Layer 2 of a small transformer language model trained on English Wikipedia (16 layers, counted from 0, width 128).
A neuron's activation on a vector x is GELU(weights . x), where the dot is the dot product.

Input weights of the MLP neurons that the questions are about. A number n stands for n times 0.0066.
n10: -10 -27 -2 -11 31 -6 17 29 58 47 29 -9 -19 -27 -23 9 -41 -65 -12 5 -7 -11 -5 12 9 18 18 -10 9 -9 7 31 -3 19 22 1 2 14 2 -22 8 -46 38 22 17 -4 18 -17 -18 -8 0 2 -27 -8 16 -26 -6 53 -3 23 -28 16 21 -32 -18 35 -5 1 18 -8 9 4 9 1 38 12 -22 -21 -19 12 -24 -2 -47 13 56 -54 53 48 -19 -18 44 -20 18 -39 -54 -22 -8 -33 65 -39 32 13 -21 8 5 2 16 -24 -25 -55 8 13 21 -17 -3 -16 -7 -35 30 -23 -34 -17 17 19 15 12 6 38
n38: 43 -12 23 -14 -16 -16 -38 -15 -15 -5 19 19 -22 -24 -4 -65 -19 6 -18 3 17 5 -11 -39 2 17 33 -23 1 -45 30 20 20 14 25 15 -29 8 -2 21 29 20 54 -39 -4 -19 4 -19 13 -19 -52 25 31 16 -15 14 -28 -25 34 -38 1 56 3 27 20 1 24 6 -20 -27 -37 3 22 -36 -39 -32 17 44 16 -14 7 -19 29 -30 -16 -4 -48 20 82 -9 -41 0 32 -82 33 -25 -10 34 16 29 -27 -41 13 6 -11 -22 -46 29 -16 10 33 -24 -23 25 30 29 28 28 4 9 6 51 -30 -3 -1 -11 24 16
n49: -1 -16 36 26 -8 -24 32 8 48 40 -6 7 -12 17 1 -11 -25 -11 34 4 -25 23 33 -1 -21 75 -22 15 -7 2 -26 21 6 -25 22 -10 -20 37 -57 -14 -12 -19 20 -8 -18 -53 -3 14 -4 -8 -25 29 35 -19 -54 5 15 33 24 -39 16 10 45 -20 -20 17 1 -35 -18 -12 34 -46 -2 41 -2 -58 -24 11 46 -8 -6 -8 9 28 16 -59 14 -12 74 40 12 4 -55 -10 -10 -13 9 -34 -4 -11 17 -14 -32 10 26 -6 22 40 -31 -39 9 -21 31 -37 13 -23 15 11 27 -32 -7 -56 -32 1 -15 24 20 18
n59: -15 -21 16 -5 -18 2 14 17 33 36 6 -5 -19 -3 2 -16 27 10 42 -9 -33 13 10 -43 -8 27 67 25 4 -22 18 31 -12 -1 17 33 21 21 -53 13 19 -12 52 -2 54 -25 -22 -60 10 -36 -10 -28 -27 13 -14 23 -46 32 41 -51 11 3 21 -41 34 35 7 10 1 0 51 -26 -5 -32 -18 -65 36 -18 11 13 -13 -17 -26 -6 73 -27 23 -11 -8 9 27 -20 1 -8 -25 -4 14 -75 43 -11 13 -11 -28 19 43 -43 -31 1 -15 -26 -4 15 2 11 -15 26 37 6 3 -26 -48 1 -42 -34 -36 53 -19 -1
n96: 26 -41 1 45 40 -4 -53 -19 16 14 25 6 -15 -12 -23 -45 0 10 -27 24 8 -31 15 12 -17 37 24 1 -11 -1 -22 23 14 -23 32 20 53 10 -13 -33 -22 18 -20 -26 -6 5 34 4 44 -10 -44 22 15 -25 -14 23 9 47 -13 0 16 15 -15 5 -13 -22 8 23 -36 -41 15 -15 -14 27 22 -13 72 26 5 45 -15 13 -15 3 9 2 7 0 43 -15 -30 -25 -6 -3 3 -5 -27 5 2 3 -22 2 0 -26 52 16 -44 -23 -3 -19 7 -73 -5 -14 -16 -35 -24 47 28 -5 -18 -45 -46 -1 -24 15 50 25
n101: -32 2 10 -27 25 -22 -14 16 2 42 -2 -80 -21 -38 36 -25 16 -4 41 2 -2 40 19 -17 46 5 -3 25 -7 -17 -5 47 -32 5 13 -6 8 -6 -32 38 -1 -22 18 -38 30 -45 -3 -16 29 3 -36 -21 23 -52 19 48 -14 72 -14 10 -34 -12 -54 -42 -16 25 26 29 6 24 -29 4 -11 -1 -18 -27 44 -40 93 -12 -5 -10 9 -6 -19 -76 -30 -49 36 26 -23 -17 13 -13 1 -32 -5 17 -2 -27 29 15 -11 11 55 -15 26 27 28 -32 15 -33 11 4 -51 1 33 48 3 -14 -11 32 -5 -18 -11 -18 11 -26
n108: 32 -22 -34 13 2 12 -65 -6 58 5 26 4 -21 -25 -5 40 20 6 -29 17 -12 28 -52 -34 29 -20 -13 -2 4 -40 -8 -1 -8 59 -36 6 4 14 5 48 -51 17 57 -40 46 -28 28 -41 21 -35 -56 -29 -12 -34 10 5 -34 20 0 9 2 24 -37 11 -8 -26 22 46 25 27 -7 -18 -16 -20 4 -7 62 3 14 -25 -20 -4 -11 25 -41 -59 8 7 65 -3 -19 -21 3 -31 29 -21 4 -2 26 -44 24 -33 17 -29 2 -11 -11 37 -5 -20 42 -26 5 14 33 1 -50 26 65 0 12 19 -13 20 -31 1 -13 -1
n113: 14 -5 -9 -38 -3 -5 22 -66 71 41 27 -58 -10 -50 -4 -67 -2 -15 -4 29 -16 -40 4 -60 8 16 16 -21 -12 -30 -9 27 14 35 54 9 -5 47 -1 -27 4 -47 20 -13 -40 -3 -23 -4 39 -10 40 27 9 9 21 58 -85 -3 -26 -29 -24 60 43 -11 14 44 25 39 -2 -23 45 14 1 -9 28 -66 6 24 55 33 9 19 21 14 15 -10 2 20 -24 -10 -8 -17 -16 -7 -40 -17 12 -62 35 22 9 2 -4 31 58 -20 -49 -51 -20 -49 56 -21 2 -24 19 -2 44 16 24 -2 -36 36 -21 -20 -18 -3 -18 -2
n115: -3 40 41 4 -30 4 12 -12 24 17 -11 62 -21 -19 7 -60 -30 -14 -62 9 0 -33 -5 -23 22 42 0 13 -1 18 15 53 4 -20 15 -2 8 -14 16 -12 29 -21 3 1 33 -8 13 -23 49 41 13 -1 28 -41 35 54 -12 6 -25 -48 4 51 10 -40 -21 13 3 -30 3 -18 8 26 12 -26 -23 -22 17 -28 31 8 -25 -65 14 7 -7 -50 31 -7 23 -13 -12 -2 47 -60 -6 -21 -36 35 50 -30 -40 3 -44 16 24 26 11 -10 -7 43 -1 7 3 -10 41 -15 -37 20 -2 -5 -38 16 -13 -36 -18 36 -15 -15
n117: -26 8 -10 -40 24 -4 -1 -14 -39 21 32 -31 -4 -49 6 -20 15 -14 -58 2 -14 -31 -31 13 8 28 9 -25 -11 4 12 -6 -23 9 36 46 13 18 -42 3 31 -58 3 49 17 -35 -41 -47 -19 -13 0 -20 -2 -35 30 14 -14 -7 56 25 -41 11 -11 -25 -22 22 -4 6 -1 24 -11 -9 -11 5 -50 4 17 -32 -11 -27 -21 47 -48 -41 14 -14 9 24 -11 -5 32 -2 12 13 36 39 -3 21 -30 19 -12 3 -6 36 31 -9 46 -19 14 24 -3 -27 -13 -58 -52 29 43 57 -18 31 -7 24 -11 -12 0 -18 40 28
n175: 38 -32 -33 47 31 -63 -25 30 14 -16 25 24 -26 2 -19 -2 -13 37 56 19 -3 2 -13 -6 1 -16 23 8 -12 5 17 15 -2 -4 45 37 -27 -48 39 3 -18 -67 12 -28 -21 13 31 -27 16 -26 -60 23 47 46 -10 29 -15 52 8 -57 -5 -13 21 -14 -19 -27 16 9 -8 11 46 -53 -2 4 -33 -8 15 22 16 36 12 13 -34 -15 24 -28 1 43 38 -10 11 -43 26 -55 -13 -11 18 -63 13 -6 28 -16 -31 -10 6 3 -58 26 0 -53 50 -20 21 -9 24 40 5 14 -1 -41 17 19 -23 -6 -8 3 -4 38
n202: -22 1 -14 27 -11 -22 22 -36 -22 -4 29 6 -8 -13 -16 -27 -9 -54 -14 33 -24 9 -5 -36 0 5 -5 -40 30 -13 1 -14 -7 15 5 -11 -6 10 17 -27 63 -58 9 -17 -24 -21 5 36 -20 1 -44 22 19 27 29 4 -7 4 -15 -1 -43 -15 -22 7 -18 21 6 -24 8 10 35 11 32 -2 -29 26 0 14 20 11 -14 17 0 -17 50 -27 -3 94 -3 -36 -5 37 -1 40 19 -12 -10 -31 -16 63 6 -45 -35 20 -20 5 -26 47 -17 6 15 -31 10 -24 12 53 2 -1 8 -27 14 30 24 5 24 -5 1 19
n225: 10 -38 48 14 29 -23 10 -13 37 -7 93 26 15 -23 -4 -8 -6 34 4 21 -31 9 -12 -2 21 13 27 26 -17 60 14 52 -23 12 28 7 41 -16 38 -8 74 12 33 33 -34 -27 -53 -16 -37 21 -8 50 23 -3 -4 14 -19 32 -55 -11 5 -8 -44 -1 -10 16 6 -17 -2 -3 20 -18 1 -12 -62 -12 29 4 6 -1 -50 14 3 0 37 -69 12 41 29 -15 -73 -51 38 2 7 39 -34 -11 4 57 49 11 2 -38 -19 -24 -34 18 -36 -22 -24 -28 20 -47 -38 -22 45 -23 55 -63 5 -28 -34 -9 -52 42 -23 14
n297: -10 16 4 -44 0 0 23 -16 -22 11 -11 -50 13 -5 22 -19 20 -27 -12 29 17 2 -65 -11 45 23 0 -26 -34 21 4 21 -55 34 3 48 45 -32 -30 38 56 -34 11 7 3 -13 -10 -2 -13 -11 17 -12 -37 -16 8 11 6 32 38 22 -15 25 -4 -50 17 -4 8 -18 -32 9 -7 -31 20 -1 -49 -16 9 11 48 -35 -32 5 10 -31 -17 -30 32 7 6 -29 -50 38 -21 -47 17 11 26 8 19 36 -20 -13 -45 21 49 33 6 -9 17 -19 42 -18 44 21 24 38 -27 -37 28 -21 -15 0 -45 7 11 1 -37 -14
n380: 76 -3 -15 4 42 -8 16 -9 65 -10 27 45 -20 -18 6 15 -7 8 0 31 -39 70 -35 -22 52 -1 4 64 1 -29 2 25 -64 41 -8 31 10 -10 22 48 -13 -54 19 29 -82 9 5 27 -9 -25 -42 -8 20 28 -69 -11 10 28 -11 11 -28 42 -15 -19 10 38 13 41 9 -17 16 -51 -26 -19 -14 -30 25 14 18 -22 -23 30 -41 9 -19 -66 2 45 84 -12 23 -1 -14 -65 -26 -33 -59 -37 58 37 -15 -25 4 8 -12 -39 2 46 -53 -68 18 -24 26 -33 30 8 -10 -25 2 -54 33 16 -12 25 -7 11 -8 33
n388: 18 -89 -6 -19 23 -25 -33 17 2 28 24 -30 11 1 15 28 -13 -48 -29 33 -28 35 -14 -60 36 41 63 -25 -10 -26 -27 -21 -45 6 23 35 60 3 -3 -28 7 -7 78 10 6 -18 -14 -32 6 0 -46 86 -40 -25 7 8 -8 2 -50 2 -13 20 -19 -81 -33 16 15 -2 8 29 12 18 -33 -72 -41 6 19 -37 44 -2 4 -43 94 -8 -21 13 17 -19 -43 -22 -12 -39 -60 -49 26 -15 -6 -59 8 59 19 -14 -39 41 -2 44 2 -27 -23 -6 6 22 57 -48 10 -16 51 7 56 -24 23 -19 -10 14 9 9 21 15

Each question shows a token from some text and the vector x that enters the MLP there. A number n stands for n times 0.039.

" National": -6 7 15 5 -1 50 -4 3 -10 -51 -20 1 13 9 4 13 19 -10 20 -10 4 6 -1 -5 6 -13 -18 19 8 11 -12 -3 1 10 -8 5 19 -3 16 11 -4 -1 -21 -1 -3 5 -12 9 -8 1 8 -23 -6 1 -10 2 1 11 -5 -7 -4 -11 -2 -8 0 1 -61 11 0 13 -2 -9 2 -12 -5 -1 4 7 2 -9 0 22 -3 7 -32 10 -11 -27 0 7 7 12 25 5 -7 -8 11 15 -3 -5 -1 12 17 11 23 6 14 -9 15 -6 -24 -12 10 16 4 6 -3 -9 -8 1 4 9 11 -6 -2 7 -25 -21
The two highest activations, in order: n297, n101

" details": -14 9 6 11 -7 53 22 15 4 -12 5 1 30 21 3 4 1 13 -4 -14 5 2 15 0 -7 -3 11 -18 9 2 -4 12 10 -25 7 -26 8 4 -2 6 -13 13 14 9 1 -18 -9 -15 -12 14 -1 8 -4 -24 0 -9 9 -17 7 -1 2 1 -2 14 -7 5 -73 -3 3 2 5 3 9 -2 18 -14 -13 9 -13 14 -6 12 -3 18 8 2 1 -18 -7 5 8 10 -12 -14 -4 -11 13 -17 -14 -9 8 0 16 -14 10 2 10 -2 -15 5 -20 14 -18 10 6 -16 -1 -6 2 -9 8 -4 -10 3 7 -1 3 -3
Which of these neurons fires most? n49

" the": 10 6 -2 1 -4 44 2 7 -5 -18 -2 -3 4 17 -6 4 12 -4 -3 -2 0 -1 3 12 10 5 -10 18 13 18 7 0 16 6 -1 -14 -5 3 0 -14 4 3 -30 6 0 1 0 0 -3 0 16 -8 2 -8 3 -19 4 4 9 9 -1 6 -2 -10 -3 3 -93 -11 4 -3 4 -21 -4 7 -10 14 -24 -3 6 -18 4 -1 4 -15 -12 6 17 -1 6 0 10 27 4 -15 -8 -6 -5 6 -1 2 1 1 5 18 0 2 3 -3 20 -8 -2 1 -6 1 12 2 -6 -14 -24 2 -2 7 2 -15 7 24 -14 3
Which of these neurons fires most? n297

";": 9 26 6 -6 -1 38 20 -2 -12 -22 -8 -1 42 10 -7 18 6 1 3 -21 -9 3 3 5 -6 -11 -7 1 -4 -7 -17 -7 28 -8 -2 -9 1 0 -5 -16 1 -12 -20 8 -6 3 4 5 -16 0 3 -6 0 0 7 -13 11 4 -4 3 -16 -5 -6 -5 1 2 -72 -4 -4 -9 -10 16 1 2 4 16 4 4 -8 6 12 29 -8 -18 15 5 -1 6 -9 9 3 -5 -10 -3 11 -3 -6 1 5 3 8 6 -19 1 -5 0 7 2 2 -2 1 6 -7 11 0 17 3 -5 8 0 -1 -7 -2 21 -4 -7 5 23
The two highest activations, in order: n202, n117

" and": 18 -5 11 8 -1 29 1 -9 14 -39 2 -9 13 -15 0 2 25 -12 -16 -6 10 -2 -10 1 -4 1 -13 5 22 2 -6 1 -9 7 9 1 -6 8 0 -12 -11 8 -20 13 -2 7 1 16 0 -4 1 -3 1 15 5 -20 11 -1 -8 14 8 -13 -4 16 -3 3 -82 5 -1 6 -2 25 0 13 9 9 3 5 12 3 -9 15 -8 -26 -10 0 12 2 -7 -8 -11 -4 -4 28 -9 -3 -13 -3 1 -2 2 5 17 2 -8 6 -8 -6 -9 -9 6 14 -11 10 -11 10 1 -13 -10 7 1 -7 -4 -7 6 -9 12 10
Which of these neurons fires most? n202

" exper": 4 15 29 16 -6 51 4 -16 3 -32 4 0 42 18 10 -18 5 15 -14 13 18 -6 -1 6 -10 -7 -5 -8 15 -7 15 20 21 -28 11 -12 4 1 11 -14 -21 2 -1 -10 -1 -10 -14 11 -11 3 6 5 -1 -21 7 -10 5 -1 2 10 -9 4 12 0 -1 -2 -62 5 1 -5 0 16 -2 -3 6 -5 10 13 0 5 20 0 -3 4 -10 4 4 -10 3 8 -12 4 7 -28 -12 -8 -9 -4 21 7 1 25 13 -6 7 -2 -6 -12 -4 -21 6 -11 -20 7 -6 4 7 -1 -12 -1 -5 12 -2 -15 8 -5 -7 -10
The three highest activations, in order: n115, n113, n96

"-": 17 -8 9 -18 1 53 -12 12 -14 -36 -7 -9 25 4 -3 0 -10 7 -5 4 17 1 0 -2 2 9 1 -2 34 -7 -4 -7 -3 7 15 4 -14 2 1 -1 5 -4 14 8 -4 4 1 -1 -10 -5 7 11 -10 6 -3 -22 -6 7 2 -7 16 -16 1 -14 -3 -8 -80 4 -2 -5 -2 2 9 -2 -4 11 -17 7 -12 5 6 -3 2 1 12 11 9 -1 -4 -17 -7 7 0 -5 1 -9 6 7 2 1 -2 2 6 -15 1 13 16 -4 -8 -10 -14 5 4 8 1 -6 3 -13 0 -3 -12 0 10 16 6 -11 1 16
Which of these neurons fires most? n10

" it": -10 10 -3 -7 -5 43 -11 12 -5 -15 3 2 17 34 2 -6 -3 -1 -3 -33 9 -2 11 22 4 0 1 14 17 3 8 -3 5 -11 -2 -26 -23 21 -9 -1 -10 22 0 -1 7 0 7 -6 13 13 9 1 4 -22 -1 -17 8 -7 7 12 -1 14 -2 20 -2 0 -70 4 4 -10 3 -14 -25 2 10 -12 -29 -6 -12 2 -8 -6 3 15 11 8 12 -2 7 12 7 -11 -11 9 -5 -13 1 7 7 0 -3 11 23 16 -2 -8 -4 -3 -9 -12 6 6 -32 15 2 -3 -3 -15 -24 13 -11 -8 1 -17 1 20 4 1
Which of these neurons fires most? n49

" Black": -7 -12 27 -7 15 28 5 8 4 -16 -31 -16 12 -2 4 20 29 -1 -4 -20 -1 0 7 -12 -8 4 7 4 38 -5 5 1 16 -4 -3 1 -5 -7 -2 -4 -9 -2 -22 -4 21 -4 -13 -13 -8 16 26 -13 -13 6 11 -3 0 -4 1 -1 -3 -7 7 -1 7 4 -58 10 -2 4 -2 -11 -12 -5 2 7 12 -26 -12 -10 28 1 2 5 -14 7 1 -21 -25 11 10 12 0 1 2 7 8 14 -19 1 -18 15 4 -3 3 -6 -10 0 4 16 -3 12 -7 28 -7 -14 6 24 -13 5 -6 14 6 -20 -14 1 -7 -8
The two highest activations, in order: n117, n59

" Album": 2 7 23 -3 -4 49 -4 21 19 -24 -12 -6 45 4 -1 21 23 -1 5 -27 -10 6 6 -7 -2 10 4 1 15 -7 -8 -4 26 -25 -5 1 9 -6 -1 0 2 -1 -4 9 10 2 -17 8 -8 22 -1 -3 -5 -7 -3 -27 3 6 2 -3 1 -8 4 4 5 8 -67 15 -1 1 6 -7 2 -3 -4 9 18 -7 -15 -2 -5 15 -6 -7 -13 6 -5 -42 -12 19 19 1 2 -15 -3 -9 6 -12 -5 -9 -8 11 12 2 13 -2 0 -16 -2 12 -18 19 -17 16 -14 7 8 -2 0 2 0 -5 -8 -1 -13 8 -8 -10
Which neuron fires most, and how strongly? n59, at about 1.1

" fin": -1 9 3 3 2 74 7 -12 -9 -48 -1 11 10 23 12 0 17 3 -13 -17 2 -3 -6 10 9 -21 4 -8 13 -13 18 1 7 -6 -3 -6 26 5 8 0 -21 5 5 1 1 3 -10 11 15 -11 -4 -2 -10 -21 1 -11 4 -1 9 -11 -10 1 0 4 0 2 -52 3 -3 -4 -12 -5 -11 -14 -2 -16 -3 4 15 -11 24 7 -4 28 3 -5 5 9 7 3 4 4 -7 19 12 -10 6 12 4 5 -3 -1 41 -12 8 4 -6 8 0 -24 8 -3 -20 24 7 -5 4 -2 -1 11 5 1 6 -19 -5 -4 -7 -17
Which of these neurons fires most? n108

"ct": -25 9 24 14 2 2 -15 5 1 -52 -6 0 53 51 7 -3 -1 13 13 -3 12 -2 3 11 -7 -25 -2 -6 23 0 4 -6 -4 -22 1 7 -7 -20 18 7 -21 8 -3 -4 -1 -1 -14 14 3 -2 -9 5 1 9 6 30 4 -5 5 -10 -1 -10 11 26 -5 -24 -39 0 -6 -6 -3 4 -1 -6 -17 -9 26 17 7 18 3 11 -1 20 -2 4 -10 -23 2 15 2 19 4 4 8 -8 11 5 -10 7 8 -6 -7 -23 1 -1 -10 10 13 5 -2 1 -28 -4 -8 -2 -4 -14 -2 -4 -16 -4 5 -11 10 -10 5 -13
Which of these neurons fires most? n175

" cred": -2 1 2 13 -8 47 -10 -9 2 -55 10 8 55 30 7 -6 3 31 -6 -14 6 -9 -3 -2 1 -16 -4 -16 5 -13 3 1 18 4 -5 9 4 12 10 4 -1 8 22 7 -9 4 -17 -8 5 16 -10 0 -13 -3 -1 -5 3 -4 -1 -3 4 12 11 -10 0 -2 -51 5 5 -8 2 -3 -14 -12 9 -16 -14 7 2 -12 -6 26 -6 3 1 16 6 -3 6 4 -17 9 24 3 -1 -8 6 2 12 7 -11 5 30 -4 3 8 4 -12 -16 -19 -11 4 -33 27 2 0 12 -5 -3 -5 10 6 -5 -10 -9 -4 -14 -10
Which neuron fires most, and how strongly? n38, at about 0.61